Layer 9 of a small transformer language model trained on English Wikipedia (13 layers, counted from 0, width 128).
A neuron's activation on a vector x is GELU(weights . x), where the dot is the dot product.

Input weights of the MLP neurons that the questions are about. A number n stands for n times 0.0041.
n61: -44 -28 31 29 26 54 43 21 -2 -51 -13 -22 49 -52 24 -13 19 46 15 -9 -8 -14 30 -14 12 11 22 16 -34 -29 9 21 22 27 -5 -2 25 -35 4 -17 2 -22 38 -2 -16 41 12 3 -27 -32 -13 -28 -39 18 -48 -21 11 -9 35 10 -13 -32 20 41 -14 21 19 -29 -37 -29 15 35 -14 -6 -3 12 -57 -18 -16 -3 16 -49 -1 -8 35 48 8 36 44 27 -54 32 -20 -25 -17 -4 -30 -16 14 8 -22 12 37 18 -3 14 -8 14 -75 -39 -22 -4 7 32 -16 -8 -19 44 22 19 32 61 -9 5 -23 -50 -18 -32
n86: 12 -36 37 -7 23 16 3 14 -31 -37 49 12 4 19 10 26 39 59 -30 -3 0 69 7 -66 32 12 19 0 -16 -30 58 -34 -3 -53 -10 -8 -34 -4 36 50 11 24 31 -5 1 6 -44 -51 16 -30 16 5 -6 27 -24 3 -29 16 -14 11 54 -19 -35 21 -27 -21 -39 7 -8 -43 10 -15 23 27 -6 26 14 -11 35 20 35 3 3 -10 -34 50 12 -39 -38 -6 -30 20 -53 -38 2 15 -21 55 46 -17 -8 6 16 -54 -35 36 15 -33 21 -33 32 22 -15 -30 16 4 68 33 -6 -14 10 48 39 -17 18 -41 0 2
n90: 23 18 16 39 21 44 -20 -27 -34 19 34 -7 3 6 3 0 -9 -42 23 -5 10 -36 -22 4 -52 -45 -1 15 25 27 2 51 -40 -17 -24 11 -3 -13 32 7 -47 -23 -61 -16 -23 22 -13 -32 47 20 -50 -28 2 34 35 42 10 -5 -27 -14 -16 20 0 -25 9 10 -11 15 -17 -36 -49 -16 -3 26 23 44 -14 -32 -1 4 24 10 1 -35 2 -44 -2 -33 16 0 30 40 -5 40 9 34 41 7 36 1 -11 -13 33 39 36 -22 -15 42 -27 15 -10 -3 30 -2 -33 20 -50 9 -30 2 13 39 -24 -17 -21 -2 -39 -17
n164: 57 24 -27 11 -12 4 18 -9 26 21 14 -3 -17 -18 -28 -42 -21 38 -17 24 -11 0 -30 -37 -31 -32 -5 -36 4 -23 45 17 -5 6 62 52 40 -13 -18 -10 25 5 27 12 -14 -26 1 -16 -13 28 24 17 -11 -40 -38 17 6 -28 -13 30 -4 -17 29 -40 16 -7 14 23 5 18 -4 9 -13 -45 34 -8 -40 -25 49 -8 -19 48 41 -32 -39 37 -29 -55 -27 -29 30 17 56 37 56 32 -13 13 3 2 -31 -8 12 -40 -29 -34 -3 -30 -7 12 19 -22 -20 -4 0 33 8 -10 0 33 5 2 10 -3 -4 -48 39 -20
n201: -62 -14 15 8 -14 -22 26 -6 -33 9 -26 18 7 -63 15 16 -14 -39 -9 -3 1 -28 30 11 -21 22 -20 -11 13 6 7 -3 12 8 11 -3 -16 16 6 -71 -30 6 -16 17 -16 12 29 47 -76 -35 78 8 -35 8 22 17 -36 -36 -23 28 15 -7 7 -8 27 38 -43 8 -10 30 20 24 -11 20 16 17 25 2 9 32 -17 -3 -38 -26 23 -13 43 -59 -31 28 25 40 -3 -36 8 -1 65 -16 58 -22 8 9 18 -35 6 31 -6 50 -10 23 26 -12 -25 15 50 -52 -3 -33 0 -24 -13 16 -7 57 4 -5 29 -46
n228: 21 -31 -26 -19 -10 -17 29 -30 -2 -2 -15 -9 23 -24 -46 3 -38 7 -24 4 18 -66 -42 -22 -3 -21 29 38 0 -49 -34 1 -2 -6 27 -31 4 5 -32 39 32 11 35 19 8 -7 16 10 21 -13 -21 -7 -27 -2 50 -10 -21 -67 -31 3 -5 -11 -44 14 -2 17 23 28 -9 26 5 -4 1 -45 17 21 -11 2 19 27 18 -44 -9 -29 6 15 19 -14 10 11 9 -7 34 -19 37 25 37 -42 35 -33 80 19 -20 6 -20 28 -10 22 29 -34 7 -23 -7 44 29 11 -29 -28 33 2 -37 17 -1 -29 -17 -13 59 -28
n231: -11 13 -14 -16 -38 -15 -10 -23 -10 34 -8 -50 -26 35 -18 44 -46 49 -57 -41 -28 -16 -35 18 3 -32 -22 25 -37 -6 -9 6 -2 12 31 -13 -5 15 38 8 25 41 10 -3 63 -6 -5 9 20 -18 20 -71 34 -6 -34 -14 3 19 43 6 53 -28 4 -12 7 49 9 24 -5 -38 0 -29 -13 -9 53 16 -20 -44 -48 24 8 37 7 -17 6 -12 -6 -11 -20 36 -16 -21 -20 15 6 -32 -33 37 -6 -40 -7 35 6 38 21 -20 29 43 -5 6 -42 -12 45 -16 -24 -27 -4 26 -45 18 20 10 7 -7 -35 -7 -19 -24
n242: 34 -20 55 10 38 1 4 43 -2 32 7 35 -4 -10 -40 -43 -40 17 -4 24 11 -6 28 -39 26 12 18 -62 9 4 -25 6 -31 -21 15 -17 -38 -30 17 34 61 -14 -6 2 13 -21 -18 38 43 17 6 27 3 -26 -26 -60 -8 51 20 -9 2 7 -16 -5 -16 -6 29 -53 -5 18 6 -32 -45 -64 -15 69 -8 -7 25 -9 11 -20 -41 23 14 -5 -7 -5 9 -12 39 -6 18 -6 15 8 -9 -38 22 25 93 -6 29 1 -31 7 -13 -69 23 23 5 -44 -2 0 -31 -17 18 -19 -7 11 -5 -10 28 17 -19 45 34 1
n243: 12 7 22 12 27 -9 -9 28 -7 33 5 1 -6 16 -15 68 -24 -25 0 50 35 -4 -49 21 -35 -12 18 -15 -69 -13 -3 -32 -12 29 -43 -15 1 25 22 19 6 5 37 -22 -6 10 -19 -4 0 -15 -40 13 1 -12 9 -2 -28 -53 -4 -30 -15 20 -28 10 12 9 10 -59 -63 -4 7 11 20 29 -16 -16 21 4 9 0 6 26 -5 17 -15 -7 25 9 -16 31 5 34 -2 -44 -33 29 43 21 40 -9 10 30 -20 -36 39 -14 33 30 -3 22 21 -12 -10 -9 -5 -14 4 -13 6 -44 60 30 27 7 -36 -2 -32 5
n352: 56 -12 9 30 -5 -8 38 -20 24 -33 -7 19 -9 -9 46 16 -12 -20 19 2 20 -46 7 11 -21 17 6 32 14 8 -24 -7 -2 -2 -36 -12 -41 0 12 57 -24 42 2 -61 -25 -36 -61 -48 -37 25 -58 0 -5 38 14 -13 -11 -40 -33 -36 54 6 -1 12 -4 1 -26 -59 1 -3 25 -14 23 -9 -19 21 45 2 9 -34 3 14 -19 -45 24 22 30 -16 1 -2 -17 83 37 23 14 -18 -42 -6 -9 23 3 -3 13 22 32 -11 7 2 26 -18 39 -35 27 13 -4 -23 15 -5 49 1 4 2 10 -38 14 9 7 0
n355: 8 26 83 15 48 -15 16 5 -16 3 -21 -9 -28 -5 23 -45 -24 18 -28 42 -23 15 14 6 -10 -1 -19 -24 -14 51 4 25 16 -22 38 16 25 2 22 -60 -61 36 5 -2 -27 27 34 -36 -13 33 5 -6 14 24 -2 2 -19 -24 -28 42 -1 9 10 12 23 35 -14 -40 -25 20 -48 -54 21 19 -25 5 -58 12 15 8 2 2 29 29 15 -4 6 -13 29 -18 -18 -6 -23 -12 11 12 -3 -7 11 -12 -28 -14 -25 16 -26 -5 21 19 -19 26 -51 -61 -29 -29 25 66 -13 -2 -25 -25 -27 -5 -14 17 57 16 -17 -1
n371: 23 7 -39 -13 -11 -1 -14 38 29 44 -2 -29 -28 -1 1 -4 -16 13 -13 -25 25 8 -6 -18 -21 -7 12 35 3 9 -12 1 -81 -9 30 -3 34 16 14 30 35 -39 12 1 -13 1 -2 -1 22 -51 19 -20 2 -4 15 49 1 19 15 41 -22 1 36 -8 46 -19 -25 -28 12 5 7 14 -10 33 -21 27 7 7 -32 3 -19 34 17 -23 -16 -5 -23 -28 66 -2 4 -7 31 -9 29 -9 12 7 -22 -11 32 22 9 -28 -6 48 29 4 -2 -1 -13 -44 -6 -52 24 -20 1 11 50 -34 -21 14 -14 -55 13 -8 1 3
n375: -29 -10 -45 14 38 16 -16 11 -15 22 32 -14 -14 3 41 10 32 -16 17 -34 24 5 -28 -35 25 -28 -7 -41 14 -45 16 -50 -8 -33 -2 -18 -5 -30 12 -20 0 -19 -4 28 -29 12 -9 24 23 -1 -7 -65 53 -9 -11 13 8 -29 -23 -5 -24 -7 9 8 -9 22 5 13 -46 -18 13 -9 31 31 12 -3 -1 -35 -27 1 17 3 -10 -24 -35 36 23 39 -22 -34 -24 -14 29 -14 -24 22 -24 63 -31 9 -59 66 -39 -23 21 21 -27 44 -8 -24 0 34 9 32 29 -43 -15 -12 -31 -27 35 5 47 -28 78 17 6 -2
n378: -18 -55 -34 -15 -17 16 56 5 -18 -13 -33 13 -13 12 17 0 89 21 -26 33 4 11 -2 -1 7 -12 36 -18 -3 -29 -2 11 2 19 -38 8 6 -8 23 -39 -80 -20 53 -30 13 33 -55 -20 13 -13 29 -15 13 -24 -20 -37 -5 11 -31 -36 37 0 37 7 20 20 38 -38 23 -2 -12 28 -28 5 7 15 -25 45 28 10 5 -10 -12 13 6 -15 -8 1 -2 17 -23 72 23 4 25 -10 -2 4 30 -55 50 13 4 -24 11 -6 21 31 21 1 2 -25 -16 -8 -41 -19 -2 -47 -7 -33 -8 10 10 48 2 -29 15 -2
n385: -14 -34 -19 -7 7 40 -7 22 -43 29 3 -2 6 26 -14 22 -28 0 -30 -14 59 -23 -55 -16 1 -37 48 24 -23 -12 -14 15 12 35 -42 30 23 63 -7 -3 -12 15 -9 17 -7 9 -4 9 17 -32 -10 -14 10 15 19 85 -41 -7 -18 14 34 -6 -29 -23 3 34 3 -6 -25 -43 -33 -25 -52 9 -40 13 -37 -51 49 -34 23 4 15 -10 -4 46 2 -3 -6 12 -3 -29 27 15 -19 43 -14 21 3 -24 -55 -17 11 3 -6 -9 -46 -26 -17 -14 16 1 32 24 50 -41 28 -14 -35 -56 -2 39 10 -13 8 2 41 -1
n390: 11 40 -2 58 11 -44 -46 47 36 1 8 14 6 25 -16 9 -9 -12 -11 6 45 -31 -5 -12 11 8 29 -16 -21 -32 -30 -38 2 -5 39 -5 30 -14 37 4 34 -14 -6 28 -24 -9 -25 -19 28 -29 52 -72 24 -29 11 44 -22 35 -2 -15 -30 8 8 -23 -37 -17 29 31 -31 44 28 27 -14 -6 -15 2 -38 -32 -17 16 -25 7 -14 24 89 -28 -6 -1 -12 4 -10 -2 40 17 -30 45 13 60 -10 -1 24 25 -14 7 -52 -28 -21 -18 -5 4 -7 14 12 -16 23 -36 39 10 -15 -3 -27 -19 -10 25 -44 -47 9 10
n392: 62 21 -7 -18 -24 17 -16 25 9 -5 -22 7 -7 19 22 19 -9 19 -7 21 -34 10 10 -30 -5 9 9 20 27 -2 -17 -26 5 23 -62 -17 -16 -9 -22 -60 42 23 -28 -13 -34 -37 -18 34 -9 4 -3 -1 -44 -24 12 -22 -13 42 -12 -44 2 30 -31 49 15 -30 -4 -67 17 30 -39 10 20 27 1 9 41 -2 -5 49 0 -17 -38 5 -44 -44 -42 -9 -10 33 13 24 -34 20 1 14 2 -42 -28 -40 11 -37 -70 21 -40 41 -28 47 -15 -30 -19 1 -55 5 36 -5 -30 25 10 -7 -54 33 47 40 10 18 -13 -12
n405: 13 -25 -8 4 -33 -18 -13 -30 5 -32 48 42 3 -10 -44 15 -10 17 15 50 24 -33 -21 -16 -13 14 55 -2 -17 -25 35 -6 37 -25 -18 14 34 9 3 -38 -11 -21 -15 36 -33 31 -27 -41 42 44 21 17 -12 -16 9 -24 7 2 -79 2 -58 17 6 81 16 -18 7 27 -25 -44 -35 11 -2 32 30 4 64 -35 21 6 28 -31 -1 36 19 -22 27 18 5 14 -8 29 16 26 -16 19 8 35 35 -10 -28 -28 -37 1 -38 26 -17 -8 -4 15 65 -52 16 24 29 12 -52 -32 -8 -8 19 50 12 -7 -27 -18 -47 19
n408: -3 -2 16 -1 -35 -32 39 -58 8 34 30 3 -20 14 -4 -58 -11 -30 9 -6 -28 6 14 2 6 5 3 -41 -33 -45 35 -20 12 61 43 31 16 4 17 -11 -2 -2 21 -62 -15 -1 -15 -19 -13 3 -14 -33 -16 31 -52 54 -3 60 -11 56 25 -32 39 23 -9 -6 6 16 4 7 26 17 -46 5 21 -14 -6 40 -17 -10 -35 11 11 -10 -18 -25 -32 -67 12 -30 -24 -7 -6 -2 -12 -31 -28 14 -11 -7 -12 -2 15 -6 15 -20 26 30 3 24 -5 -24 72 10 8 19 -33 14 -52 5 11 -16 -21 -8 1 27 8 29
n414: -15 -52 25 -46 -27 -8 -19 -15 -2 19 -35 8 10 -46 42 -64 -22 7 -9 -15 36 -10 46 -23 36 -23 5 18 33 3 -15 -15 33 18 -62 46 -5 6 12 -5 -3 19 -16 -29 24 16 8 -75 -2 7 -12 6 -19 -11 -41 -7 12 -5 -39 -49 39 14 28 -15 -23 -3 -16 -12 -20 14 -7 19 16 24 -27 24 25 59 34 14 16 -70 9 -10 75 43 -14 6 7 -29 3 -11 63 -46 -38 6 36 14 53 -12 9 -13 29 -14 43 -47 45 -10 21 2 -63 22 9 -13 -20 4 28 2 13 -15 19 13 9 -12 10 24 -32 -23
n421: -33 29 28 -12 -31 -10 0 24 6 -20 49 -15 55 -94 -14 5 50 8 21 -15 -86 -25 -4 -27 12 44 -10 -53 -2 -36 -17 -16 -7 -10 -39 -19 -10 2 45 -23 40 -3 4 -9 -6 -6 35 -16 23 -18 34 -78 33 11 -17 -33 12 66 25 -15 -32 -18 16 -44 30 -18 26 1 20 22 -24 16 50 -15 -6 2 -7 -11 -8 35 -27 -15 18 0 13 21 20 -19 16 -33 10 20 -19 4 -1 -22 12 25 -11 -45 -12 22 2 -4 -21 -13 -1 -9 -12 -21 -21 3 -6 -36 16 -57 6 18 12 -23 20 41 17 35 51 31 11 -15
n435: 12 11 -2 -34 11 33 13 24 -9 -6 30 -38 -11 9 15 7 -21 30 29 10 -17 -43 10 5 6 2 -17 35 -18 -52 8 -31 -2 4 -15 -29 37 14 17 -8 16 -31 2 -3 -18 42 -59 15 -40 32 25 -19 -47 -17 8 -15 -5 -16 21 -18 3 -5 25 -19 -52 -12 2 0 17 65 -21 -22 0 -15 9 -37 81 -10 -41 7 -59 17 42 30 8 8 -38 -61 3 7 11 2 1 47 74 -29 3 9 16 6 16 -23 -21 39 -31 -73 24 32 4 35 3 -23 21 -22 11 9 -13 30 -36 -17 22 38 -8 -32 20 27 20 19
n449: -1 46 -34 15 -10 -26 70 -8 -3 -15 -8 12 6 10 3 49 -75 -7 -32 31 -16 -43 4 -13 3 -38 -12 -32 12 11 8 27 -20 25 42 -4 -25 15 13 14 -39 10 -5 -24 41 27 -40 -2 -3 31 13 -4 -26 5 -17 46 -2 12 -24 18 -22 -32 9 57 10 -2 53 -12 -19 -29 32 9 -40 -9 25 9 -7 6 -62 44 66 -18 -57 -12 6 -4 10 10 47 13 48 10 28 8 -46 -18 -31 1 -29 12 -18 56 -13 -3 72 18 -25 -8 53 -15 15 11 -4 -7 -2 -10 -18 -2 -7 -30 -44 7 -26 -9 -15 -15 -6 -9
n452: 42 5 20 -42 -52 23 -48 16 12 3 16 29 -11 -23 32 15 14 41 -35 -8 5 10 -12 -5 -10 28 -33 11 -15 -19 -37 -7 6 31 30 1 -8 2 -22 34 -13 -20 10 42 -16 -5 3 -21 -29 26 44 2 29 16 -8 -9 0 -2 -33 25 9 39 -19 6 -6 4 -30 67 -28 -12 6 -24 -1 -13 -32 77 -45 7 -9 7 -28 -41 -15 -5 50 -10 5 85 20 -12 -15 -16 -23 24 -36 7 -59 8 6 -7 -37 -24 -78 -12 16 -13 -1 -22 35 -15 -20 -14 16 -2 56 2 -17 5 35 -35 18 37 -9 -9 -23 8 -2 -16
n454: 6 29 -35 -2 33 4 43 49 17 -3 32 -10 14 -41 -18 -7 6 -8 -10 -41 56 -35 19 -25 -45 -69 -23 16 9 -34 -17 -15 -35 -10 -9 10 -48 29 -5 -21 -41 25 14 18 -40 -43 -16 -3 -2 24 20 40 -23 10 67 -6 -19 9 -13 30 0 2 2 -67 -12 49 8 -21 -31 32 -6 -18 -11 18 -34 -2 0 33 -15 -15 -63 26 30 50 -29 22 -6 14 7 24 -9 -7 2 15 3 15 2 -29 -12 8 -19 24 -3 20 -25 3 19 40 28 20 -34 31 -62 -17 -8 -6 -8 9 -4 -22 25 3 4 -12 10 -3 24 22
n477: 21 -35 -3 8 -49 18 28 -38 9 20 2 41 -12 -29 -39 -2 -24 22 -31 -5 10 -26 -33 -13 6 39 24 -16 19 -27 -13 17 -33 42 -69 17 24 -6 -4 23 51 1 -29 -32 -12 -12 -49 -7 36 -35 -15 -9 -2 51 -9 -3 -17 -20 -30 -11 13 5 12 -33 -4 12 -16 9 17 5 32 4 -21 13 61 -22 13 -48 35 -4 -1 11 42 -1 2 56 -53 -18 -4 60 20 54 -10 32 -7 -6 21 29 15 8 22 -14 27 49 -27 2 -45 -15 -40 9 -21 31 18 43 -1 -2 22 29 17 -15 -15 -9 -19 -9 16 23 -19 3
n496: 25 22 42 -11 0 -18 -13 13 53 11 -5 -6 20 -28 26 18 44 32 -44 17 -78 2 -5 10 -39 0 -15 18 48 37 -8 -30 -59 44 -4 -46 -12 -23 24 -9 27 5 0 -3 -8 -4 -2 24 -5 4 -10 33 13 29 15 -16 -2 -21 -4 7 27 -1 -57 28 -25 21 -24 -2 6 66 -9 19 26 12 26 -21 17 20 -19 29 23 -2 42 -6 -12 -17 -32 16 -14 -18 -36 15 9 30 -18 -6 -52 -36 9 9 -9 -38 20 -7 53 9 -1 10 -17 10 -7 -76 -78 4 5 -21 3 -39 -30 15 16 -33 -10 -3 -15 1 1 -39
n511: 60 2 38 7 2 1 52 -34 4 12 -42 39 40 -11 -26 -11 27 35 -2 -2 -28 -6 -6 -38 -7 -32 -12 -34 31 -11 -31 7 -14 2 59 40 23 11 44 23 -28 -11 46 15 -31 -11 11 13 -28 38 -27 -25 27 -16 -2 48 -7 -13 19 -16 9 18 -6 -26 37 14 -11 -65 -14 8 28 -5 9 -6 -8 -17 21 -9 -28 -19 -26 -10 -3 -10 24 -32 -3 18 -35 41 6 -16 51 -29 2 11 34 23 1 27 -31 9 2 46 -18 -10 -10 -31 -39 -32 -46 -28 -5 0 -16 1 26 59 60 52 20 30 37 30 32 -39 -25 17

Each question shows a token from some text and the vector x that enters the MLP there. A number n stands for n times 0.072.

"ph": -30 -15 -41 21 45 -1 -37 -15 17 -13 -8 3 -33 35 -8 -40 3 -1 -15 7 -12 25 31 15 0 36 25 10 -14 30 -6 17 -13 25 -6 -2 -5 7 -22 9 -1 -14 -3 11 20 15 13 -1 2 -8 8 25 20 16 -23 1 18 6 30 -36 14 -10 -21 -10 -9 -23 -31 -18 8 -35 -21 -14 10 -2 -9 -14 -12 13 -14 0 -21 10 27 21 15 5 34 -7 -27 16 23 34 6 -7 6 -18 26 -15 9 5 1 -36 -15 -21 23 -6 -9 -7 8 -23 5 44 8 19 3 2 -15 0 18 26 -40 -2 7 -1 -17 0 -29 9
Which neuron fires most, and how strongly? n414, at about 0.37

"- ": -22 7 -37 -13 19 -20 -41 11 -16 -19 -1 -30 -20 15 6 -20 7 -2 44 14 -22 13 53 37 -26 -2 -14 29 -10 7 51 16 -15 8 -27 9 0 14 -9 -8 16 -31 -12 -5 17 -40 -6 1 25 24 -3 22 12 0 -10 18 -14 5 2 10 19 -12 -34 -7 17 3 -6 16 6 -4 -4 -34 27 -2 -16 -26 -24 11 -4 -19 -19 -11 1 -9 -7 -19 20 -17 36 -16 1 14 11 -13 16 -4 12 -30 6 -27 -10 13 -16 3 11 -16 -15 13 -7 -3 11 25 12 19 28 8 28 12 -13 17 6 -8 -7 3 4 12 13 18
Which of these neurons fires most? n408

"at": -10 10 -17 -30 15 11 23 -10 12 3 -2 31 -22 9 20 1 -2 17 6 -7 -8 49 32 -8 10 6 35 12 9 -5 3 29 26 17 10 -15 4 16 -20 -19 -1 -10 -30 16 31 -52 7 -15 23 -15 -10 12 29 11 -13 -20 6 21 24 -21 18 -20 -15 11 -3 -2 -2 -37 -17 -15 -40 -10 13 -10 -25 21 -26 -13 -14 -28 14 33 8 13 -11 -38 -12 13 13 -16 -25 -4 23 -31 21 1 3 -8 -46 29 -6 5 9 19 23 -41 11 2 13 33 8 19 1 -16 -1 8 -4 4 8 33 -24 -43 -23 0 -9 -26 15 6
Which neuron fires most, and how strongly? n242, at about 1.3

"| ": -10 2 -26 1 15 -7 -39 -4 5 -11 -2 -1 -14 5 -10 -1 4 -6 21 -20 -6 23 2 -2 -19 3 1 0 24 19 9 1 7 4 11 49 17 -3 -4 15 -5 -15 -5 -3 28 -28 19 0 -3 4 -25 -8 18 15 -15 -16 13 15 28 -12 -5 6 -70 9 9 -24 0 0 22 9 2 27 19 -25 -43 -16 -9 -2 -19 9 7 6 13 5 -14 -18 34 -2 -17 7 11 13 15 -13 12 -40 -5 -16 -10 18 12 -9 2 -6 3 5 17 13 5 -10 -5 29 14 -13 8 1 19 5 6 -9 -5 -26 -18 4 9 10 -16 12
Which neuron fires most, and how strongly? n421, at about 0.22

"b": -3 10 -59 15 26 11 23 17 -4 -8 -13 1 13 13 -10 7 -8 -2 -10 -16 3 10 35 6 5 16 -23 7 32 12 19 14 15 -18 15 14 6 -1 -4 -3 -40 -37 -29 -9 -11 -15 -10 25 33 27 -9 24 3 4 4 25 4 -12 2 -57 -18 11 0 7 -3 -13 -2 -15 -30 -7 -10 -14 -29 37 -26 -38 -1 15 -22 -1 26 -18 37 41 -4 -10 11 -19 -11 -26 26 -6 -17 -6 24 -20 43 4 2 -12 14 15 -14 3 -30 0 -15 5 7 19 -2 26 -35 -16 4 3 11 -2 -28 12 -37 -28 20 6 37 -21 -2 39
Which of these neurons fires most? n454

"cent": -16 -5 7 -9 15 11 -21 -26 38 11 -9 -6 -35 -1 1 -21 20 19 10 3 31 5 17 2 -6 44 36 -5 23 -10 -11 33 49 1 13 21 34 4 -33 0 3 -2 -18 4 25 -1 5 -4 31 -13 15 21 19 37 -4 -6 0 -20 1 -22 -17 12 -6 -23 7 -2 -23 -18 21 7 -2 -20 -1 -4 29 -26 -35 -26 0 -28 -10 13 0 28 2 -6 21 -37 -6 3 -2 9 -20 -16 -22 -37 6 -33 -9 -20 24 -10 14 4 -20 -17 -20 -17 19 8 15 29 10 -1 22 22 3 -23 23 15 -43 -29 -42 19 2 5 -40 6
Which neuron fires most, and how strongly? n477, at about 4.2

"1": 19 -11 -48 7 4 -3 -43 -23 3 16 -4 25 -18 -7 -13 11 0 -10 31 -18 4 48 2 0 -31 17 -8 26 16 2 18 9 13 3 -17 -7 19 8 8 13 -1 -35 9 -5 44 11 27 -14 21 -2 -2 -10 42 31 -14 6 4 -30 13 -26 11 -20 -24 -19 -14 -15 5 28 19 16 -6 -6 29 -8 -27 -38 0 1 -14 -28 -1 -3 19 7 -6 17 30 -4 7 1 18 0 -14 -9 -25 -32 -32 -6 0 -35 2 1 -30 -21 30 -6 24 -2 5 7 21 32 -9 10 26 -14 7 -14 33 21 -20 -33 -12 -7 6 8 -28 20
Which neuron fires most, and how strongly? n375, at about 1.2

".": -10 14 7 43 6 7 -20 -41 -21 -13 -14 -4 -22 11 -5 -9 8 -9 23 2 -14 9 11 15 21 20 15 -10 8 52 20 16 -21 23 40 -9 48 -18 -15 10 30 -52 -21 -11 34 -24 -25 17 -4 6 -25 9 -9 22 8 5 -11 -3 -14 -45 1 14 -19 -3 3 4 -9 -4 38 -1 4 -8 -8 9 0 -3 -6 -6 -11 -14 5 4 -8 49 -15 -18 17 7 39 1 -12 14 -21 -2 -10 -10 16 -53 -21 -6 -5 -8 -2 -8 57 -19 -19 -17 19 6 18 17 4 -9 19 16 -5 -20 5 3 -40 -12 -1 5 -8 -23 -9 21
Which neuron fires most, and how strongly? n449, at about 2.2

"of ": -18 6 -42 10 0 -5 -16 -11 7 4 -15 -16 -5 -2 5 -11 19 -2 -1 16 5 14 -1 -2 -15 9 -3 -3 15 14 27 16 9 14 14 30 -19 -4 3 8 14 -27 3 11 40 -42 -13 -9 -6 18 0 26 1 13 13 3 2 -32 22 -17 5 -13 -65 -8 -6 -18 -30 -10 9 -8 18 -16 -14 2 -3 -1 -6 -7 1 6 -8 -15 16 8 15 -3 57 20 29 14 -5 17 -12 -8 2 -1 -6 23 -1 10 -8 -25 -17 -15 -12 -24 23 16 3 -17 12 5 12 7 2 -2 20 -12 15 16 -4 -15 -6 7 -8 -4 -8 7
Which neuron fires most, and how strongly? n452, at about 1.6

"on": 2 -4 -30 -14 4 -3 -29 -34 24 -3 18 2 9 35 9 26 -3 0 4 12 -34 33 2 11 22 7 31 -1 -26 11 -8 14 10 14 16 26 44 5 -2 4 -2 -16 -1 26 58 -11 -20 -32 -15 -24 3 26 -13 25 -11 -29 46 -16 -6 -37 -36 -22 -18 -11 6 -16 4 -23 32 -23 -5 -6 -5 5 31 -14 -22 11 -8 -4 -15 3 -6 13 -4 10 18 14 2 -19 2 14 5 -27 5 -29 29 -13 -29 17 23 1 0 -7 -33 19 -11 22 32 -11 14 13 -7 -22 12 -24 -30 -7 -17 20 -24 -38 33 -7 8 14 -5 7
Which neuron fires most, and how strongly? n378, at about 1

"administr": 4 -9 -26 -53 18 30 -31 -28 7 -16 4 5 -30 6 -9 10 31 16 -2 28 -18 14 -3 21 16 16 21 -1 29 16 -1 9 16 -16 7 5 23 3 -38 -17 -23 -27 17 -18 38 0 28 30 31 -19 -5 5 -19 26 46 -24 -5 2 13 -6 3 2 -17 20 -23 -8 -6 -6 -10 -17 4 -42 17 -26 -24 -14 -36 13 5 -20 26 -11 5 33 -5 -7 28 -4 1 7 -13 12 -25 -5 8 -23 40 -25 8 11 -9 3 1 10 16 -29 -3 -5 27 4 8 10 -13 -3 0 6 16 -13 -29 20 -28 -34 -3 17 -1 -10 -22 47
The two highest activations, in order: n378, n355

"end": -22 -32 -4 10 18 14 3 -13 5 -6 -1 -26 -24 17 11 36 -19 12 26 -24 -13 34 37 -10 18 1 30 3 -24 23 3 23 14 -6 -11 17 -24 23 -18 27 57 -20 -7 25 12 -17 0 -28 34 -46 -8 14 5 5 0 -2 16 3 3 -46 -7 -13 -6 -27 2 14 -7 -7 17 -17 16 -33 8 -10 -22 -10 -52 24 -2 9 22 4 2 -4 -1 -39 -6 -7 16 -17 6 27 -5 -17 0 -33 5 -15 -15 43 0 6 17 1 -25 -16 31 0 -17 -31 12 3 -8 9 36 16 10 -4 -6 21 -34 -23 -8 0 8 6 0 15
Which neuron fires most, and how strongly? n86, at about 1.8

"feat": -18 -11 1 -19 39 19 -27 10 7 9 2 -13 -18 -3 -5 -17 20 4 13 -16 -5 1 34 -5 -4 40 17 2 36 -30 1 37 39 -5 24 1 17 -5 -16 16 -20 -48 0 -3 36 3 -25 8 7 -7 -6 15 6 28 -10 1 29 -30 25 -18 -6 1 -19 -12 -10 -11 -7 -38 -11 15 -6 -6 -12 -3 13 -22 -37 2 1 1 10 -35 -20 22 1 -20 35 -12 -11 1 18 47 -23 5 38 -4 34 -31 25 9 5 -5 -25 -1 -24 -16 -9 -4 2 -16 3 13 18 -6 20 5 -15 -9 13 17 -26 -47 -4 24 -6 2 -23 36
Which of these neurons fires most? n242

"t ": -29 -6 -39 3 18 -4 -11 -24 15 3 10 -2 -21 5 -8 3 13 2 -11 -6 -3 -2 12 -12 2 -2 -4 -27 15 14 16 31 13 17 14 3 0 15 -3 11 -3 -43 -26 19 -6 -23 8 11 -15 12 -3 -3 28 32 2 -10 0 -9 20 -25 -15 10 -60 15 6 -11 -10 -5 8 2 1 -19 4 -10 -3 -8 -11 2 -6 13 11 -13 25 10 -10 -20 56 7 46 -10 -15 -12 -3 -34 15 -9 23 0 -10 -11 4 -15 -18 -11 2 20 8 20 26 11 12 -1 25 -1 28 24 -5 -24 8 8 -22 -4 -5 -7 4 -5 -5 6
Which of these neurons fires most? n228

"ency ": -19 -10 -17 -25 27 -23 9 -25 -7 1 7 -11 -50 23 5 0 17 13 4 -3 -14 21 12 7 8 -2 -3 -14 4 -9 16 12 5 11 9 -3 -3 21 -15 33 -3 -31 -4 -1 -6 -32 -14 10 -10 13 -30 44 2 36 1 -8 0 -25 10 -49 -6 -12 -40 22 -3 -28 -16 -13 12 2 2 -18 1 -32 -18 -2 0 -9 24 20 10 -4 0 23 -6 -20 36 -6 65 -12 -1 -9 1 -36 42 12 25 13 -20 -1 -1 11 -15 -14 4 1 -7 10 29 21 6 0 10 -5 11 17 16 -14 16 17 -47 16 -8 0 30 -12 -4 13
Which three neurons fire most, strongest first? n228, n86, n352

"201": -15 6 -14 -28 4 -40 -46 0 13 -28 -21 -4 -20 -7 -34 -23 -11 11 25 18 6 -1 40 14 -4 14 -2 7 25 37 30 10 42 -3 10 7 37 -23 -9 32 2 4 -7 -10 14 17 -13 36 5 -42 -20 -2 -7 26 22 -3 2 -3 31 4 -11 -5 -19 8 -7 -2 -11 -16 24 -12 -3 -14 -4 -6 -9 -38 -20 27 0 5 28 -3 -28 8 6 -32 -11 -14 16 -27 18 -24 -4 11 7 14 54 -17 -9 -11 -9 2 -41 15 11 -14 2 -12 -11 -24 14 10 8 30 15 32 22 -18 23 -2 -25 0 -6 14 -16 15 -1 -5
Which three neurons fire most, strongest first? n228, n392, n355